Layer 6 of a small transformer language model trained on English Wikipedia (10 layers, counted from 0, width 64).
A neuron's activation on a vector x is SiLU(gate . x) times (in . x), where the dot is the dot product.

Input weights of the MLP neurons that the questions are about. A number n stands for n times 0.013.
n0 gate: -9 -10 19 -7 48 12 24 11 18 8 -3 -28 43 30 46 2 5 12 -3 -9 9 22 -24 -7 31 -40 0 4 -35 -50 -11 -46 9 4 -16 -22 17 3 4 16 -2 -16 -11 -11 -8 -18 8 -50 23 -17 -8 -6 0 29 -32 -3 8 4 -42 35 -47 45 -6 -55
n56 gate: -24 3 5 43 18 -36 -31 -1 9 -12 -14 3 6 -39 -29 -11 8 -34 23 1 -20 3 0 -3 -31 29 15 -19 14 -1 21 -12 30 -9 -7 -14 70 -41 -11 47 6 23 50 24 -2 -27 -38 10 -22 8 5 40 42 -17 13 -17 15 -21 -11 20 -18 35 33 14
n93 gate: 7 64 -6 -1 -26 -35 17 -4 -8 -94 -14 -54 -35 9 -1 4 27 6 -6 16 -3 4 -10 6 -5 -25 46 -42 -9 11 -15 -16 43 -16 23 32 39 5 29 -26 -22 58 -40 -12 -23 -7 -37 26 -8 12 35 -53 -3 -12 16 -23 -22 -25 3 -8 -29 -18 -12 -10
n181 gate: -26 -20 -10 -78 -53 -41 29 -20 -11 36 -16 2 -15 -5 14 -27 24 -5 62 33 -37 17 14 -2 14 -16 -33 2 -16 14 68 -3 38 4 -1 2 -42 -15 -24 28 12 -9 46 4 -19 24 2 -11 -2 -7 52 20 -40 28 -32 -1 24 -20 28 25 -12 17 -49 31
n190 gate: 39 9 -6 -20 -17 21 -24 -12 17 29 -23 -33 -11 -43 9 43 -14 42 -7 11 3 -20 2 -21 -12 -7 0 -10 58 -10 28 -4 -11 -8 22 -22 -36 -1 -37 0 -9 47 -5 15 -53 6 -38 17 -5 -15 -3 9 -12 -3 -28 -6 -8 2 0 4 -11 -9 2 -21
n0 in: -22 -28 -13 -8 13 -2 -22 34 18 9 51 -30 -24 6 37 -5 60 -50 -27 -13 36 -21 -11 -2 17 2 -19 -9 -23 16 8 -8 11 -8 2 -32 48 -1 -7 23 -3 -25 27 9 33 -32 17 21 49 10 -1 17 -13 -16 -15 27 22 -24 -18 -13 2 28 -14 -16
n56 in: 50 0 -36 34 36 10 46 -9 4 17 -16 -6 -5 -15 0 1 -23 -7 23 -22 24 21 14 -18 -30 -38 2 18 -1 42 -13 -20 -22 18 -26 -5 22 16 -36 -29 -31 -1 -7 15 -19 16 2 -27 50 -7 -13 -31 -28 -13 6 28 -30 11 35 2 -30 18 -27 -27
n93 in: -3 -9 36 49 -21 -10 -12 -47 39 24 -2 1 -3 -32 22 -32 2 -6 44 -13 -18 4 18 -4 14 33 -29 -2 -27 -62 -16 -26 19 46 12 -24 9 -6 6 31 5 -20 -46 -2 17 -21 45 -16 6 -81 -27 -21 25 -2 -5 -21 7 17 -13 0 25 1 18 -11
n181 in: 2 2 -23 -1 0 9 -11 -23 -22 -24 39 -28 -35 19 -14 33 6 -29 23 -14 19 -11 -12 1 25 -35 -5 -11 12 -19 -26 -9 42 -38 42 14 -24 0 -5 -21 -6 -1 -5 32 11 28 6 -18 -3 -9 28 3 42 -43 -14 -34 -31 14 25 -3 9 -3 -33 46
n190 in: -39 -8 -8 3 -2 -1 41 4 1 38 -13 -20 7 20 4 30 24 -31 -3 -51 2 -12 -13 18 -10 -18 21 6 -15 -17 11 -33 19 -11 22 -13 -3 12 -46 -17 -1 10 -6 18 3 25 1 -7 8 29 -4 -15 24 66 -15 -15 24 14 20 -13 31 13 20 -4

Each question shows a token from some text and the vector x that enters the MLP there. A number n stands for n times 0.02.

"ream": 24 -12 3 -18 30 21 -17 33 -26 12 -22 29 -25 -31 5 -11 2 -30 -16 3 22 -40 -39 -45 -5 0 18 -25 -4 0 -2 -6 -22 -5 21 9 -21 -7 9 -5 23 -4 -13 -5 25 -11 -24 -12 11 -6 -21 -5 -8 24 -2 -69 15 -14 20 -6 9 6 1 24
The three highest activations, in order: n190, n93, n56

"les": 30 1 3 13 26 14 21 7 -10 23 12 15 -43 2 22 -28 -5 -27 5 25 16 -25 -29 7 -54 -39 -10 -28 9 7 0 -2 2 17 -3 16 -17 0 4 25 19 7 -23 6 8 -2 -32 10 20 24 -29 14 -1 -6 -19 -53 2 -25 -6 -29 -7 -1 26 -1
Which neuron lights up most? n56

" to": 29 -30 -6 -5 33 16 3 2 -41 22 -8 7 -25 -11 16 -12 4 -8 -23 -14 -2 33 -13 -32 -24 13 11 -27 -11 45 -17 -33 -27 -25 36 -24 -8 8 22 -28 -15 -16 -20 -6 9 -1 -47 1 -29 -29 -14 -9 16 -2 26 -10 31 2 -15 20 5 -29 -12 -13
Which neuron lights up most? n181

" version": 32 -36 22 -19 52 31 -13 5 0 14 22 47 -17 -11 2 -12 1 2 13 5 17 -50 -47 -25 -20 -24 -1 -18 -6 27 -28 -7 14 3 -9 -1 -20 -2 5 -2 25 4 2 6 12 -18 -30 -8 9 -12 -13 -12 -12 15 7 -62 2 -10 6 -19 19 16 -1 -1
Which neuron lights up most? n0

" official": 11 -17 5 8 40 5 -6 0 -31 25 -1 35 -6 -9 28 -27 -20 13 27 8 9 -33 -34 -41 -34 -41 -14 -3 -16 -1 -27 -2 11 15 20 9 -5 1 5 -1 11 6 -11 -7 -2 -14 -45 15 15 -15 -13 2 -33 9 32 -40 26 -12 -29 -6 -4 12 -14 23
Which two neurons fire most, strongest first? n56, n181

" for": 29 -32 -9 8 47 -21 -9 2 -37 11 12 27 -42 -15 16 9 9 -3 -6 -12 0 38 -22 -7 -17 19 9 -17 -14 15 -30 -47 6 13 20 -34 1 -34 13 -27 11 2 9 3 8 0 -44 -20 -9 -18 0 -11 2 -18 -9 -49 21 9 -17 1 12 -2 -7 -8
The three highest activations, in order: n56, n0, n93

"m": 21 -24 -30 26 -4 14 23 -11 -10 -1 -10 9 -4 -19 31 -21 -15 -22 8 -5 -4 -16 -35 -6 -28 -31 -5 -38 -10 12 -23 -19 2 3 28 -10 -13 -18 -23 -2 15 6 -50 -21 15 -36 -22 -20 29 -16 -5 3 -17 -6 36 -62 15 -7 26 21 -6 9 14 11
The three highest activations, in order: n93, n56, n190

" debut": 4 -39 -10 -11 49 29 -15 5 -25 13 19 28 -5 -10 4 -11 -9 -25 24 10 24 -21 -48 -32 -24 -31 -26 -16 -21 -14 -37 -28 4 -6 29 16 -13 4 2 6 41 14 16 8 11 -9 -34 -1 13 -21 -5 -4 -7 21 48 -29 -4 -12 -30 -6 4 9 14 40
Which neuron fires most, and how strongly? n0, at about 0.28

" as": 56 -7 7 1 63 -11 7 -5 -19 5 -14 39 -33 5 27 1 17 5 -7 -10 -11 12 -37 -12 -15 7 10 -32 20 31 -29 -18 27 -2 3 -18 5 -12 -5 -6 -16 4 41 -2 13 -1 -40 9 -28 -28 -3 -7 -23 7 14 -43 -8 -11 3 -10 2 -3 -29 8
Which neuron lights up most? n56

" weeks": 27 -34 16 -4 33 13 2 1 -28 -6 27 33 -31 -1 21 -10 7 -14 11 10 20 -35 -29 -38 -21 -12 20 -44 -21 13 -36 -20 8 -4 20 -7 -17 -8 -7 23 42 -2 11 10 27 14 -31 -17 -1 7 2 -14 0 -13 -2 -48 2 -4 -26 -11 -9 0 -10 38
Which neuron lights up most? n190

"ie": 39 -3 -9 -3 -8 25 32 19 0 12 11 33 -24 15 7 -21 -26 -18 -14 -10 17 -17 -30 -37 -7 -8 24 -16 3 -1 -33 -3 -23 -7 13 -37 -1 4 8 -15 -9 14 -11 -7 5 8 -23 -22 5 15 1 14 12 -8 7 -81 7 -24 6 -31 -8 15 13 17
Which two neurons fire most, strongest first? n190, n0

"ic": 26 11 43 20 41 15 16 -3 -25 19 -25 36 -3 3 22 -40 -8 -18 -15 8 -11 -17 -40 -36 -12 16 -6 -12 -6 35 -38 3 7 13 28 -13 -18 18 8 0 5 4 17 -8 -6 -17 -28 -5 21 -20 -4 9 -37 -2 5 -60 19 -11 7 -13 2 -23 -7 -31
Which neuron lights up most? n181

" Pol": 13 -15 -9 29 0 14 18 -2 -12 30 15 52 16 23 5 -6 2 -14 -13 4 30 -26 -14 0 -34 4 -4 -14 18 17 -41 -1 -33 1 4 -21 3 -20 -1 -7 -6 1 -16 0 -1 -19 -14 2 20 -23 -12 0 -2 19 46 -67 61 16 0 1 20 -11 -12 -6
Which two neurons fire most, strongest first? n181, n0

" |": 30 14 -23 14 3 19 6 8 11 32 12 47 -8 0 24 9 2 16 14 6 4 37 -50 -11 -2 -4 4 -14 -16 -8 -34 -4 6 4 6 -19 -18 2 -20 -19 17 -6 13 -16 22 -2 -63 11 14 -7 -11 -1 -18 9 19 17 5 -22 -30 -11 13 -1 8 15
The three highest activations, in order: n181, n93, n0

"e,": 26 -16 14 6 -3 -1 -3 -9 -35 -12 -1 14 -18 2 56 -25 3 -10 -10 -26 -1 -8 -35 -31 -9 -19 5 -31 2 20 -22 -8 11 -2 -10 -6 -33 -25 7 6 20 -4 23 7 8 -20 -42 -9 -10 4 -21 2 2 10 -2 -67 -21 -2 1 19 6 -7 -12 7
Which neuron lights up most? n181

" Green": 5 -5 -17 7 -1 20 33 19 -7 18 22 21 -34 1 -2 -34 -11 -14 -3 -1 28 -35 -27 -17 -24 -8 1 -2 -7 -6 -16 -3 -40 13 12 -32 -20 -15 -3 -14 -18 -15 -20 2 9 4 -43 14 4 2 -13 3 -6 31 -3 -58 35 -14 -3 -53 18 1 14 -2
The three highest activations, in order: n190, n181, n93

" the": 35 11 -1 -5 9 10 -13 10 -40 18 14 25 -17 4 32 4 -5 -17 6 9 2 25 -21 -28 2 -2 -19 -13 -19 9 -31 -21 11 -4 41 -9 10 9 8 18 11 15 8 -18 11 -2 -44 23 14 -33 -11 -19 -2 -2 5 -52 34 24 -30 -36 4 -8 3 4
Which neuron lights up most? n93